Layer 7 of a small transformer language model trained on English Wikipedia (16 layers, counted from 0, width 128). Numbers have three digits each and are written without spaces.
Take only the direct path to the model's output, skipping the later layers: a vector added to the residual stream pushes a token's score in proportion to its dot product with that token's output vector.

Output vectors of the tokens that the questions are about. A number n stands for (n - 500) times 0.003.
"ica": 588404645404251475602430577458634655520475715504685462462563506295374500615564386577504478471573496412499377537611327478372489430358451295612442617781294366537639705495410593715507555545484434592688674408628408283645592492377559396407456568406429373397607444519362576349711605491600500518468582583725265821472567679368415381384373481532697551663530500543489460395420840760442423496439
"\n": 661471548610632395546446510335424512434390562426445538378454666497472354548297445547684521455380343565505447703461558570450577426514438424477690196520549624361617548479517377362604612665487478524648620511402467460459689565468694410494528514604473522394433640695455515460510488451403757596399509633418554761771574532618500422663449661608481308555452647485477594495552472486609517659544
"ity": 359695495399261486500463502649666746418569097447447470575560672331497262374637496596724650495589245581496300546496334456670440492584508446500599546396550704347466313536413551639258526312548436617749601604480514347370415538738652399591440519314364430471409325425478436345756635500513338378531461353616292500488551532248309682381629430437288409476665631626458407459239378265608590603558
"ored": 328473495359691602617517542580699292747399433372562523649538668531613562525504346869479777440237529543470566333594524655440650537408320340422475772571698397516337762412631337614216473468496520397537579454647515218479459379533427470115398642462553575385315665347427677661361569425543500659460552271508221445660449482344610640442384621484589411548671562583558538611447297622371515567635
"ves": 404314662450504785389570577644544421543768393464299541182399398346503620458465507523303484433387545634468733256759566449383258376683355331487682541595379433612759459392496572444500362433629512487760639448591521632448556496505443606547353551226551646463293589550323669504529646495533618232644685715431667456595581392344448446589238325418479390642518535722574449460281577605441429286526
" species": 569710463225500513496497541755490575660714478362446308425133438488411328454584504595590489658556488478499339332552576458398485683637153555528570451816307489664468445579511593560535439369467451683452611631625439349623511629420456558593454593520494554357457419405695544312484767208536609593671670516504289792649353710400523645372465624589528549575571545658568489378310686539355446438592
"m": 327394489641454692316413409545454503669546473528617635653720422581513331522341524407542426461460590297474214728566548338439394670421563366517434375537613697642573562411562520494506629371639447480453515505516610533389405450646336508599692642610573353497370455344483471523377444569573523469514552344529638493590503497442647413426425619356630370469451343426486535580465535576631416544652
"raph": 485539221496522760420516617585665401597455616500334321671595622520478387415566387518423500521520297413491654517653518462488347485503417420417404462581449461669493617612447643605435511504569481521333617422515302485762443289430615530397305657469554630594479458558508475497967611363453520416479325605338460709762398510639630625286720442390550756407595699577502628532200607259709528482637
"-": 633482565616518451555518462380425434418500589484647619624503365351518357614545566510606342369663616573504374605392695629673530456498557409394612448477637576557505539440454448401493553430427364509460308538576617570550391457327595493529489494500688464472439552449551525547394393579489560564619463383517598425451369438537566485550505628339410377441490441445448563383383415425359492573392
"ke": 252444508460549734391495511385515488490459405414472503322496579418399503566382503500493753664420503573482394550430534473578582510523488496446461500736543455315432582502428713382254515451527487685384558341538591665580258325522574423319433437386452380401446481493137537422542487558503597379559706469464540341609730298519398467545422510543484513575443603560510342559535439485597486411469
":": 503637705581512419416357496375437608453460380331420503519400402440594416435432570363516558804382478500511392651428603505427818472601500507697659389416336567500486577444427359538599747590456407583703283530512614550610628477735450523622388421529497392600359550661493487531442405549572480685554557460519618500607464478628470527560568437527407475518363628556567695455475500471382377529431
"l": 449532277543310679377484505702436539554328622516349671533670500541505418492441340464552373464696564539501370429308608313487569475338509302500414472353589683690383680478417506506517456482371453490348387454368661515605513480493440426627434515633404288461646455618525579621532369412437557549610534398581509496645530506488658445442535423503464350369479644554428541695314329464550473341618
"eter": 516571519475469655414644596521559621669706419431578330617514176509625552556606394415612769391445533256493252705521339459533728472634523414602355464722536376431567525612443511462320398500496512576330883712532435435386435615622583546622170715409400549554849553634594399445579751549483466535614488582417473343427208447492775516488360590484800591512656417690490548425508556412563450411660
" single": 599636618388624503602684512608519429560626556412575410298463448578383513394567503656503546490488370285487717447533589500569529640584341659531500362610402369450492383516478423519479620561553500587493469395558425472409488380517453451497491655422376521621492412506445585569360457330665448642602548657396486539500447589517467611479660773537500497480613591418518409448413404550532628612699
"ael": 343411232470532662443587642976757607428419344591534553421391703485309275525693375422221696570430573084507891753689242492539628777496286181490492232777345255438381461652800461757522367368541510612538657557562491280404223440450748454374415401607416558698635154781384393456661613581330420412588661674305440844805344409607426515510604471426490533509539469519465474412695579462447535600537
"aly": 444712135349500609700528603489534577264503572407451622592398414324656464636508395464603551312531610282484391328624408428675548604389454533543592510404366347496497761570524655694388358508676504503695655657552487479481709374582727593533352504291288610519787455281459410612660434617574504417390421676576525690603554425522397491379469257496535518375445580584495397569341435789644511500557
"inning": 429622415508411729482493706631645526611480614492549530270432575313437658338504392401610858660487565424496787522260271206516476599393614403358503541406545366448478566720452601511489470452500496494373642346575468558488393282463251487461583689268411710648478460529377375406488805457400563546721669581459500667636538372365397701335362298477611422609488624419507606543587427804273581560570
"mon": 462439322568504660210449528685619532817643544508578514353649422677398471517269460661433583620359543228479517695600541310519477726562441201432345529661457511531454559476514517578413371415730565683356667411664435469570331520527308475534641731143405500540500388294492481255394515523548621332450663409555560789588544437478536330418430699496662613621423550599528641571412500631560427545816
"inal": 419462293483324473258658593342552413431627461532553523442371462357611435542584360627454828310322660589483435550420424313657688589598542230644610680552305364387249821704652507556614598612539327437532719528568540379427488555486301454512592635178341639504549533479446373319479456373652351469641625756335343527596360598378403561537412295590671814436380531437502645490295715472485485382456
"ful": 566512574412393560565463505450577728467455640584297488313424466467537377596316334293359712624389567360486414505883547243583329823595327342509376720590480512840500527472761412558424537569590504559440581519614591539701270248495441493288346577437355711509446553468863705189523596270417640453649722305645509539690504196117546346406577635500482513357513347690571512251416492353202470551563
"usic": 558615397457364822569589628538670577411707298508573535632443426359617580274572485366483714643301315456466807477612481437396578793656441509630424584793431427492336385443457384707654523697593504536368560670508184610496500561404629500234434476530262534586663354304404503376758695550422709380662679677572384701634409504629660526466605412520521784638574518584533572340442515519561477505831
" L": 465581591491502374521397444534430444396391490554564481573441544646560575575599575565443462576509502565516609484429466545535422457452557495355458384460544521490402447474455491512491531511456525474486528488457507505475539561440417399512558412553513362442519579560516459526547484545595557368513478533534562468380629489576575381594519658492389427516417480560482409550508549472525545702371
" Best": 533428592399584632574531479586515713464563410577488413424355366543553561433504500484335556680521245497481677568416339483481520433350471407261412573612444459560522780530569458596430656815601470516416497327507294449605487518426389457412473349517395524601541358652355469552617573488580486331562558701408435663599436346295529553432463510711603622503652431631591522537457383860448494765698
"%": 406522391233503466354556489632512519594460406534643365319515543673418283328485393423614510421557503419463489268440480588410670621545391357539571423525798453668565441591516454325430397507666644555308435538483416541483274539555629321536463336297538623598509527330649439518441633243489479641548422504596503463715328424513488596267399387559555560583653420516577599483342491712649429426485
")\n": 531461504200534496366517523290538422426612547458494497450512544366425296304527263480806449438318391580510605437558500693432541635491503311420415257645395642448635618584552497671481535780679586674496564554534593637594732558560525358388445476479469472400396535643619543509472531697228536698515667582539450515612430425578530530662528574463289691677412507446487723418528538492574607605591
"-s": 561418619509614507514622502479524415566405579494622492518446313409431343584625547590563345293534542433475484381579648614605451582621394389405636474639451473676590624506459468369481574516557363633517375571500573398524374481354642351440471575608641438470519417442357568570467494482543565474647520396473392523497221339526490648551535536338449353405430468511531618414392516379357480630523

Output weights of attention head 1. The head adds the sum of these rows, row i times number i of z. A number n stands for (n - 500) times 0.00043.
o0: 431371365491639508345468676520316462475620296793413674449369682418445461671511473421383404442654660416580476673433606358579505504714685426606391619438545380478466491415713681573433317512224376429341358638403296346243436483596626671495554503405483506645378645288428325531629541434662455539623686522780692642350499644486505542584594497441614492650446480622566371592578480696596740712496
o1: 417501535633540444488559339199280497382478290160410565519590458248542512637531517346561262462352515504711341456519648696656590493372513522368397386469469419549490671606424442631442600439388510480444605692633518322585458383481704497628595729387536403546521414774528591646533282588382466348477260499407639534467446675740548493558484544557559524524481628481614523488386565380518487321414
o2: 717523703266586494573614275560238514496411647172839339574571655367467302238475271585712427565631419545565420569418536535589489601598382357457618586480305373722502493653424410460601610416457495688572354572486574710656516643469554604570663439522403366529506423489442467445282346444556804707385375431656545721516257547591531414590706430544389319541616458410545564503434455387696449333438
o3: 445489520442368500654372786540692447567575472654342305521404577476691570473457595568565653603394520446178395670595464418537586688601546644535541259329604430520379547368418546426520343614553496574607504700441565395419442389798487472591415461488584693608367470308506604323526471293559405403529634634563296274546403310482525717366356451487660672620285640696690471543570331609192683623492
o4: 588391193518493550445696524582618473556587647484492434454387623666440528744523400383721656578666452682432517575494676482598369216389573369324556445586603528635548447389461633117499424505355398347474618449279470259411630529665611565420660497505490412629635412450609586366465453523528360358378565402515536610433575492565586351335568410469699675506534430559379367540618479390429327638547
o5: 593435439462517548646558763594621608534588495572352457542467718519521699410626492433433789676648496550057675558488453189572611558559509548687579478473405421464575332388485621264623408506543554472463391524558639613400430434569425698521487557570547600595414478329377603506525627211421678400273625567467588391586635501396447747481513358379585495634364441440463417582486328413369511514670
o6: 634641455324669309529584622511490420540589463527521401603374433220393304625711430564621424390600563415611354543511570562493762493542402570544353299406411389668642464522473502605436556520413274475697508673628519423692321653460474835542506521401513553566425327485424486521413616553634709601515492554635337253724389588382472750362503392445534406683433531369577636539310512254350546706390
o7: 306368453773360363488488316614189542425738453564358609367615459539439314611524767440327613639374640444513482438381713599457627391231382438497585529490629472440733385426309273507615521490299400461656658753465586374606380469672397664524459575528507522541489332460407440505586478377364355566174625483481442542636519535526556487379500389276557549526442692569606452607458635400527645546460
o8: 716570429574676656623633327438335399513373686479754596243494683665645368476467706609563601434464643487850498378577370474411431532510496427314694683601669715464453605417382664465170396589406658563552560308348533618311650477523661294679701431609600645170607466475410422404525626541385633591410530508461314495708336390281464435514531529198458637501359567601282512528463364598558416525507
o9: 407454737234373286404479673607608467597594760693398545526381551552323659362681557486430727616321392514166542534494604336466517669599403452627421583333619430556294506622556415399585426537596353460588501425428638836436532530737441494727233464596355508651361449087582628568397534423604484279393707491507347348704436417699616639433457429529430555435428447482520445569452246509340475424431
o10: 289462462563465556508282183536220622425353510338252576464456602531579566579354666760327517822447545563540470495451356501476627315314566327629637483619630599621642571368485506138574588579310456343617474652526444452632373566472559727441466352665458574466429306605377544377642419467356496542249429497571514481580495338619563583442344277452500411632508762426494495484431492297526535323399
o11: 461510536623610600564575381690444682665592359551530457705643308243524460525486481479429445515596375386467461587480453363519520309513471662523532513415379535753559662561497432511460606633464186518470317690551305453434482488249482534335295625358552332525645445405349565504397577537697466518632370429523620466406402479363409459657573486507519393518455485431499610610501652430361570471478
o12: 699521650466491551868488420510329378404466426561823417172570617617518406249374478622517487470400637389617360457519448684482411511513208509472496439487501433429389296492453424668477584469424663594443478436362545764548583501498499390712561517354460442270446482554267388676469726511314466695505288364379441795551387375480425486548634715269410245444568486449480495388431282653860423408483
o13: 457466389723524527481479692509669650384688370522526565627502525305516338609587435280433562371427649540486443802507596516440467705643269543489460601546570262566715399527716521573553340589284660312621370634572650459703619517599375577550542690328539524770665306547462444318616340511422273484691659452464348475580479583633480550616497347424558626556373346559615454332350581406396603563579
o14: 647520449524674557416467280687427591548388481383662349599536379496770233655432420772613556603728495401782618681602507439383266452574366621480461768643339512662852518854298690462157604411347578514408301703438411536495351563242289573408451458489487564470425612613341393665548585712484930523284399654662478576487343599375501450369570460241397602509613566424366508633370697250542624473538
o15: 371447554555522655667543361484322321264387350337399431431595644621545667378321530583604343661297527617350388229591426593472479503459531316398565252176499517438151705631373575434374631440501401638644676544606445444599441443498552418662575547538406417449394646614599468683400596595477462361635211527441760340477587539499588572575801684846584549627326527467318327571518323544574496637555
o16: 399444428271458747337378342623604542515433641473623551302354531665372361497438284355643667478641557617541593392618401526358443438485387366587513688381441539428407544443466436330709374553642593499467588373388401375563591404761405263434354304696546714606246638282511488415503525384628420453593507603654541524427406481427555601398573449346543676517596321558367558465515621611469436516747
o17: 395524537718448398537577653255551433392469814504465452355481613477242513608479475513449401324402647541557596264422346528358279574558648172458306695601547779361516555444589611378606386609719813461528636441475480538436708588575645328637680435702385529530402521477527571386395450371380237521559613304471402718413693440555608392667540445797516476202351250483538406449620444636705286307420
o18: 399425316340511374396321618584637368535358597447324544576425530526367718495559341340526632444507376536357515634575413428596312301229607529495355394660548499399432562365577588399538501566665452569198563455391174415504691419391472546323662389474352609561360406501451671517708476248352278339450342406489560499471452455533437578362462369603572558482696451644579411417650464419535427747413
o19: 561384662386442692570654211706374704636363555524538683547465509587494553545458627529500417645552330507728551468385716407611525493431313486461648542660473390533522512575525419393436400481323482497613447304520608499382723491556448639468571502611582393660468543426438479687447400602436542522385449494535653601627410592390482289466561452393506500465539370554366520330416624416541514457700
o20: 763682728642533546689681532284390406392618403483668713470615432573739172428526767590490449496453606446714392786610829697328869764467135630310801365615544451549496583622354340668325506342074510632541249502456672466448399482448374450702454661515723537425485538488364426529376549616485544804612577541427377530621237428211385325510451609096417548603450714455469490375269485499328475500507
o21: 272439437487488467429608421634320590494398469364243420553432674447498670750483706824520523746312396543602492575531406525440378328462774377717486602716465656534564508394473653414528512541612386701437452724499459344639421367618488558279335334449488392643651666715480419514770368471577230488542515737642689514423343388701283444633483610726669209639447400575541153500588573467486587547523
o22: 481501514649514550380559390395182509501714623428480486580559497513642546385430601306499402500560549507453515385433561542630383538481659476319396549250366513503498581513422425343457479499511470445455318494629614350466406531518624445502711632556502460587557464344504559585251514446483507473355443478390596470429692514586576618677515482546545519487518530392338573706582324448602484510397
o23: 484406389735458504549592484641832368570526667625583416436523465762464495548389489491424579286547673585318547221373330535376397535698698461546636567600642658403318338534452376427612489374592610325551648443636548783374531382465434292382605487701390692457564582397591664456173649408741509451584490627522646421383600301503513515613592483529496594317464464315349447571535511575573461422680
o24: 640594321496587438350573260683550536636518581584643499436481364425508440598340391463563605465734527624628440373371327431638341350450624425544492760615362675497604423502590572422661498554504457129429681491493508644480648545397544529684526577602454462559571540384350355397320514536637738451591533457606854634449769588457500331443559468488479473274618317333135362697526639343768339594609
o25: 450495623503648395481452678236521304540620489557504565596426317478415534703688590498582263465517632438556493538538612449397624466408557376437494397585341516644425461360507368556656409423593297548342487440447469550386551331481582396549273436589209732336358542372519664454247672387408499654470463482616549616429620486538322539468433455358441405361576423264538491489614516672396692274511
o26: 746599548397443377480536683354405538473562407446619703423532515589375460477496645390424271372371651355526469511523782724665568366392448439611546342321426257505488332441564374595569387492386751422598350542461789449704412535561426542562510695397673484472612309606421583308584395365346225639584590231256261487461639452645540470555246466354664507381420589576764628433626538609631465292455
o27: 542547436615499604591721598533424414547610530337672492338399463455365354582488359427669528403604507445799294467413338607556413544725643502444389539676513822402545426472540673460328456503522493493419618581262527482487676518544500318532700472455443456667548554568501500525602427458560496527597513397596507840257422384711471498535712478703545538293561603407335367464666380599591390548456
o28: 635538398573426349455560708547520450584689598768531479332462708778396504609641559338410361315608513681365298295343349490328373387573425496512393466624365600337589239243527508480763371697538465248436730618232454586386618626596528453624531512523495754368466497328457412462480704377581287570609659639350508372422710612114547468592462570519624524382524621573438457692716557648443480530403
o29: 385360545330589675277518439352558440585350479635366408671545803340312529636619505741539398496511551419652562582469454626318440684675390397510440353290575527560587673483756560483625376501429350571355376421701416527732497716508582419460501477651434250689518661597493563563420708446518356298474498467654559666543573419541526663741411581381503508719375488502528468522594624483565381473485
o30: 292318395389439601350550302818550492729388528528583501345456495672484540479480419623592802411680463494458485352503191499382308420556607392585378881428593777397514347546441548303531510577741566314429693502353476684560604541447411442467511348466419351522308580303519467556485543382398598449424555568667497686402472451511547377450626419616365546362620457594150440505604613681721425415570
o31: 458678325488662365327460519532527394401547846399479547472462501411372438631522641447701453359726751639563439365451223702411371332491784392609441671542310687602476408495368507433527424563776498497608682566361458587641500610519600446529439447450448786406412504414609625362454552499414499618435520491651588369618595480485408448618578465542376453451579480453377454608435417642560333568442
o32: 478607411524426295426491634401540276513621593643482554573563599568570493308510454540470444478567639532377561383377340592494540641687680476467433372290717655516294517446362472318464369540594542509369495364513606581371419756429677262550628624492604529484449572351674557403162572324443567526458435363398359576509534252495796468569572454585297596487511713404279523680591249749702291598367
o33: 433399690584571556429486533217525504462451650434558509464647737661271486446464503418467409432358664410631616376404704735409460776519532343293497679509515360453432504686780413498589417568549612452641449353631557443668645558610442355555585448707276479473441314551412579555505500573273449589412610287465521621587629417632484338593441636452418439443456339309510503458506570723556439371546
o34: 447438515440477514290469566519041571384702294587394454476520354577487506490450285478332610602529387523400408420608501229463565521552563625575468570552443669353592451421588544491597563540514298359380360778485505482463496468419500387635458602498475504462537436394544299661755605609584417649602458583472598450359536558352478578688442605633514455578473486442422465613586310533436638510597
o35: 406389719511531432440184569490488613452544636519281673677416590258340710594588557373475413671390337616415474506373626495609629490385592524495414410462438629375458746334686338535735595761802323529384503532518271345533710596644503530512408515666346503550401391445247611464706366548476293332660639370490547313534548502601398364576412496575612412578446510630564514637469638537464627499424
o36: 622534682310441418450507650674519397616503486692530602429436551405461492553563372743520434447537397380650557574526337458303430494556267608704295482508110385667730470352480604624395434501575462882386361567290551668577257732437403517580323394406677386387575666441374300567481665364470538561607597546409266777351517524379488721497325502314497360581542274724551453517590552579487579581392
o37: 596473667512499532635582661389716604590515496421503182713498304190593559377566432382572517609369323413324447705661699403553633660619405719441538462537313312704541684485481336599557566637571308635423224552582478399659324484538363545290258494375499470600558400483477667433599525413608470351567495608473386304632365417502310732431351628417609570544523496527698664580307557334158687489492
o38: 497506634577564583748684479204461442312540369627512530473327415465427413403555729320536461486308517247570443631663831553407600608483369478448634548651614649534478516430671399620448404564546499702404554483489333294538531429464635327443358537507537537404527499633438477520757579479383118562537510608368480496471488573455489468586556723387618433432372600522581596230638307561256677356522
o39: 277399229654560462441543490603521496605534676588376492169456650758282674569642655528523705360462579521600447155450224473427382335527724282530471592423552852210333441371493682414498402451713591388506839597402498358463697321568483296485705452564379604396413629529546448363544544353411360522510719571565651674410703433507443364588634439837569518345419453622279259633735571695863445640683
o40: 491552620713364586515457323582190574521588719459497494412528691508433567552538603478486562551555472520610513320332525493507315267562608428514512728566402679420467480340563590212537509532550525314562616398236588560441620569699570406515510421503555459430495647529495426471411473554463377588520498440585664670492559560587541382529633491795445383419475368578289427582581444562662387493417
o41: 578595365290649474521454620372681560653623499364560348473365276345641387314520321473692610392762534617678460525566181483505364315632451572527332602642238318751719467445455586346594523724721580398373327617454482564674541562310470500454313576397494453453529702518538477465568422596618574563665462501477489554345544532589271547517523433476615319413618479332441562548484499416439547311306
o42: 404518613659406269471588698454701592526560609481602332299531448482316426438559518406566563307392590399484545455279541620480482662390541524630614628439366412427465375542461365619611446554651563509533588378649669530603481581743493392690625361498682627548467438360514610259413366236512217470539622527505195431436475417531556737345663487496664526432449416569501486467524572527489498398480
o43: 384523639775555635616576402415657473417431414411374544478636416458542654464446711722426391430310586335689557236379286771422347626634569636424496516598455588465558426539522375513463581397615796583468494343608483595724427349253548417492639593564465470510666491910521504604520494504323360625519342491366495598530492402339454525501541523565417415484413589486491446311468635558476536293451
o44: 418474316397576473487685431604597695539503524502512410434472386332494451822431319500490531406669427462666559549635434356592382269578636527650420704643264514494694409532602543691515556317597489519485496694456344487397437405337492636532426417448543537583660611622637369434547582450541752574405571664708542563323455719455394401540540567533465401331626179456554361487544493453549622587612
o45: 695602401301678558704591465561280422447260543385656273477515510395670329451551281820656606716540354532418498665693324375520498635586364601725428667681396521558651495535416712671253419492427459737576317533170497621453575424482233533478554445321662501542487590260392242627769456633613805582315576558567586789448165462568355421342768689553440480565593488540660426362291352482578503518531
o46: 603479480322521400406738579515387566635375619545646616524477545568450558517625534436596440391551383581818487446461539518514462540644448529461513652675458548416529304514511634555535288349412651350538535448482764655525810629484632456687607588541594409696566690510667412470404351711517421542569679465413556626455622644554554307633468513549319449258570196470315416444629577499495259441551
o47: 607391217235508596175469878550851549365362569547539341738586762622299538565411282160651697543658531653475643464452518343679580308357820677483418489393413407531549463474469537393546305571563401175377315488412485616411620716602336569309548421426517310606663451493570549431313487659463564189352640328686603405378656456495352698312351539487620482670615254428567610598379520631513249974495
o48: 443455571554483285489334445630450275482436498479294472507467498592551382543368624793429522557538604520317313651536153572515679525639682544590544402578507480404532594445378369615506707539542546535574389674343576622616477421488388617635565552646544662441485441564412384459649439467608693746452504651555389381561398391484405267539158543577381621643459814553723377668663460724520689387515
o49: 548465593662344150521280496388567387609314461582387577554542511548555645361437393531358381603420458538202595539314582453639583324469650401357196385712577340539290507382526365444419594481557469368426524344487458720486541515335477487386498418296477324412538549533510483611385473511366513561599417262289435690244698394640568526302325408711378243382635467525482465521490443582606428603285
o50: 345428535367546463449576363554350530581422631519328624659530632413657630528521589742360509567520514565634489668461310461404598504541659493360300524632398572491524831483432597294361590621544476498487493615559381453645454506486450400380554518657555546445270446645595506463479468436526644591416540594559294427419366580358515488490264250392356617514516575568466526693523457460465608404472
o51: 330451379244349643485446518929325471681641394548450552470356505571678486721360427681441606647371369533491305632639510402726526359540593575785472447640549516442589406398375456609614605567377401595541435777342655598594403467551421748588381387492540540560546512556645264457634383428625447676626522664733620531482411468612465501541340511556428487701460428666485133518622472538561653625563
o52: 412534437866529441501387329424398577518392402388311630500455300301568495627472644599693294371580687444665536312461377823492594471384413516442556343480537594410621514397519421446511635630434544313610649490512461474635587486474511538545538708543410624608377562647531432301497407604403464552742352312374773702336694480806480490401655325510457499407466587620286479425574663448684486351461
o53: 456466431358404583571455527566516477430334461537417369582443456514737633405335374535499899721540538586169471627753516297567434436389386609709391502469640679414481427481402665597212468370519550440417533577308405533383365230678341529401509524531493545688458474261327422610836507440406721273177455710582688485455318543464393680357681594572493594593528472676513434474288195389446476618630
o54: 510538587452413277384424411650365525557465537492504531641730477551373673362504475383618366453530413373631479442510451629439680363472173640505331210316275303461529365534281472663580714388436455594697213548485653589580557544464462586680361653376588566542369462452370465593375542492448557661323501398153599639686544553604479549727361537465419407519610441372700679637543479466559525472435
o55: 556630524584653492556582671229606463462528512391603472697528522332502530490631551375481542389774462455273547702540531573617447571532615701570635376565479339573361527521534495347485490473540603459466374541566397482551286341336543510278504538462399569568492421447454705199546600374466382548439406443581433253441344395555441598586648383341419430467453490445635556569361477491300522439429
o56: 409463523410385395424419387490552526481463609500478665647528283603531570301419800597648514585229472439415362560545454629576606617538571775452504441402800574708173568672322343388408522433591565617623347565547656344530427382383523260238446578504592534458334487549720496544395375636379510371477249510297409335639511401601660424563429445600055555436483771466429726480456407553563333341454
o57: 412383638618296563603291506586703453515371605637481574421713597636464572403332289461279591656366442472249642282393714496582489518429352421430458577299620434470336653559303282410670569385580779458518405328508488715423513307544394508501478366544473467498362449412510577591269352312412516399571490438442664364706507522466506538361566568633417556398570292661505559599349544535516534450672
o58: 553549373574369277375515710276607583529453772513271380633496731300364849573599567586528612453592494574532280461525395461755347638505765729615571437573344593368559366587373526805639593312699568517382591616715313216463582483361610537349612466612394598567471584793570486378472565452383666410255643522315665625530719473515490648618535437616402542376497505459624462684519500392610570609347
o59: 558541684168586457483594411522477437655463459342684613567432297561323475536494480502617209442383416304569553451461686460555637646554665562392562506306526529491280635707387416473343516331517438630633493525763543289521266689326612538442472376541521471399640263610569749524159530465578482580593445484391275315425552465458756527510353499437541585523402601474490717392548517494358641372362
o60: 490466468759658550652656619206601467412697358533604370533309261344656467524648570383704524455575477521420476560599655486397451675647527491644472729519519744351566445501562476626483539410741466359466540534534460476468404261629505356576446523528453479691547802355595525471407621480559512445616666765634589528421495516631229379426835530464724281482419369383435356480394493517390516466558
o61: 586498723304398337477553391675369506555469495525609346170594455466499435223315219580352529543560698465370492353341356342550515568567483420763457748345358483491381470596436371590475546224594576620436334398556523955307260528489559515745510329408530464393608433261321531500117610245634601637495452323622508624424486348320429645237662612566506333473665336344599638660314391618686503435448
o62: 644532568259561450513480456560300524637593437286726424613443342490561319471679231626718502453658469563709384610600586439557435460528388476511479496533495500669597589478181531658308569463469527720531407566517647544600343441434457656333593419395591279430531556584676396610512470499591573674354314633597294654478233584523499542486576446367448362660658518505670671484444697362390658391312
o63: 294380369493493540426514737559752491555610528519409349434352628784486452566545390519479831452544635437306629380511286490352498587696578326686564572359770610439608408381433449435581349586706635491534627517458514633503333535622362525464653460544350559429437451380563632451648536349418470655326472637704339588569536260591626407584393555603541607655486581548522250500559439672629395502605

Each question shows a token from some text and the vector z that the head gathered there. A number n stands for (n - 500) times 0.0027.

" cl": 554485507395462456452463526491486471572484566540528507511498493573467513563454490499491561528454454499528486542473573541532516454518534557466476459538511479444561442453465501477500524583500472
Which of these tokens does it push up most? " Best"

" Ar": 535566435447500465461512505441507533478561505552398482507560473535466480533491506534459454502433465503500459464395509600556454425539557535534529504591552526529536476472502520513445509491479442
Which of these tokens does it push up most? " L"

"2": 538557502376472373452446554537458386529488566530548543486502555565447510478466469570453553510502421603409527410419547550547491536485485500545532491454457434476515442465558503533481553416521494
Which three tokens does it push up most, strongest first? ")\n", "\n", " L"

"u": 528516504534541454605451516452553386531510399583452498576418384538539416458425391666435590582510694498506592596393464572525481512503491555554499519634525524600482526373499384476468455516576501
Pushed down most: "ful"

"ilit": 599548486493502512493488506470573452491561555484473600450395549495477490624526488472557556479483511499591518517467565562450524442424363457475467559586612467454469418472434458368517493474490558
Which of these tokens does it push up most? "inal"

" all": 598541524538443513583559539513533414491523562532506486450521564438522475539406452510359571532441561502555379407423443524463385510527563523499452459376490511520600470506557452560549487558459588
Which of these tokens does it push up most? "ity"

" an": 497498513406481434436454556522451516528486606441527523520508480547436478577442428539482503587529422541441550505497464563570515509512508568492504488463516474466553466480474534509464511558485471
Which of these tokens does it push up most? "ica"

" to": 601615443485436552586468417426516525525584438477453618433378494522439483651568540516689621432496515521723619462532629634353568382457446443505485579570604469439478405508380416413506513417445563
Which of these tokens does it push up most? "inal"

"z": 569527455559496487495353496505502462441447507482496501539492420502504465545597361625519538584563572540543526533446456489542482462452580536579545553572551534530487516468523475523442485462523542
Which two tokens does it push up most, strongest first? " L", "aly"

"ter": 557504473463416499470480573496530438558531520542431531509553527475496497549451413466531583462449529510522510523415513523520444339566509590543421530553520524513586513437535531526415493457444461
Which three tokens does it push up most, strongest first? "\n", " L", "ke"

"ist": 569558495566465530437482546429519498478439424529506527547506502636437344471545517521493487436524457442470584606454588608594513472445476552480395486509505529464526477459448454482452496503502473
Which of these tokens does it push up most? "ica"

"reen": 554470434570450431450419485558458532469435531557537498480540567509426482465530400493438528489436494411460435448529496486505516530511470503503429443510496455531492482499588536503551496532499422
Which two tokens does it push up most, strongest first? "ored", "-s"

"er": 457537558564498525529553520501551503456550528508483525427514579521473484544448456577408444523492503476516436437521510541519492551477486512501421465467524492489482450496507510495523552554520550
Which of these tokens does it push up most? "ity"

" colle": 496517520435535463466508537467527471577532525489517560536536490554446481543488471558480527581482448526480497526477547547534541503530463583527425481551477482516488469440469534420451517511540513
Which of these tokens does it push up most? "ica"

" and": 403471518399426511456540535502566471598583478507507571478537445584468537593364464522519496620472454582530560479436536548545527571635406508511438469472487466531470503417499532422451550566462547
Which of these tokens does it push up most? "ves"

" w": 551456522561474427505411514484541586518569573549562373483536505451542504524481443541457638650407483500569434469495423475401461503435531486459491440429526608510388471497476503394617403553445633
Which two tokens does it push up most, strongest first? "%", "mon"

"ing": 505462501412535463442530534441481457622502439516552546476565669578440526427508438538529534504466459588528435382413610566477461452563450483539384464473461507486515462602533470532439675412567564
Which of these tokens does it push up most? "\n"

"s": 576495489390437446422438512489487450562494551563532519510488476587473525540457484511472553508440462517561476520472606528545508449507552515461493432549508462409560428467472514515496556584471432
Which two tokens does it push up most, strongest first? " Best", "ke"

" as": 562508501453464501485506561539514462604598468470510598524555555560450457530480539561438545533445380608558527525480618538529521519527516534527393501486496509465516503505454461397457606523484490
Which two tokens does it push up most, strongest first? "ael", "ica"

" out": 487592551531420506486486504471494480580443484575490565475480519547455496538502491530482467476512481504519509501469558600562484498536489509504382523501484529456536504498517507503506546554523548
Which three tokens does it push up most, strongest first? "\n", " single", "ke"

" side": 503425581404480515464428573488478507665402538529471547531553512503491570612536426550517513546410534469539463556466546481507490413541560538466439520579519515409516480465460519536528529632501508
Which of these tokens does it push up most? " single"

" own": 547548452455490433472512520467486533474537517525503500489480532510526492508489520497489486421506496523517524452488541496512478485458489505451468494471501446505506485490497530473504512512476476
Which of these tokens does it push up most? "-"

"-": 592617664203512405299425533318467424660536579551557673447588434617396483832407500643467563614442312618439502547256476606715578467565649545634421404501407548619398387358214493468378588619476402
Pushed down most: "ored"

" of": 492507503465509480458484565534478551504498499505513553501510527490555518548447508503514514445505483542532568434513521490498488475432530491449478530410508470446509541487501521491537472570425466
Which two tokens does it push up most, strongest first? "m", "l"

"ost": 531465421497434482403473508529512498439542572475502471490450495533439487521433411451495516562434505490521496517462471573493387477557484550457499519504569512415580470425554549518486485531440484
Pushed down most: "-"

"it": 513549471514507457435481505510463496454500507491521424554484480561457491449478490534467475528440481511517495507507558578527463486506479528466525492528572528404521440458555522488593428507490447
Which three tokens does it push up most, strongest first? " Best", "ored", "ke"

" e": 504505479505512497485499500514524532529492491503480499509502496514482494522485460532471522515465526458526473460503539498493509463484499527495444468511464504490523495487544482487490473483496516
Which of these tokens does it push up most? "raph"

"ings": 526606452485508536309501435489481498477573369484528483585589446574548540514545614478456560478342469565507628493545648566492491612526451283533511368542536509479447400478496600474571494517408457
Which of these tokens does it push up most? "ael"

" government": 482485521433453495456533548483529465588545525513493556471522542573483545543448499514515536557464456609513533519464529570507482518588474499501413532495528504499465515443482542462454521541441487
Pushed down most: "eter"

" a": 497613516516474472529510488455481493472572512464471560407444565496466508579472508587484479501470505496578424459554550507471568530477488470538440488491534476472471397514516469444512576486495562
Which two tokens does it push up most, strongest first? "eter", "inal"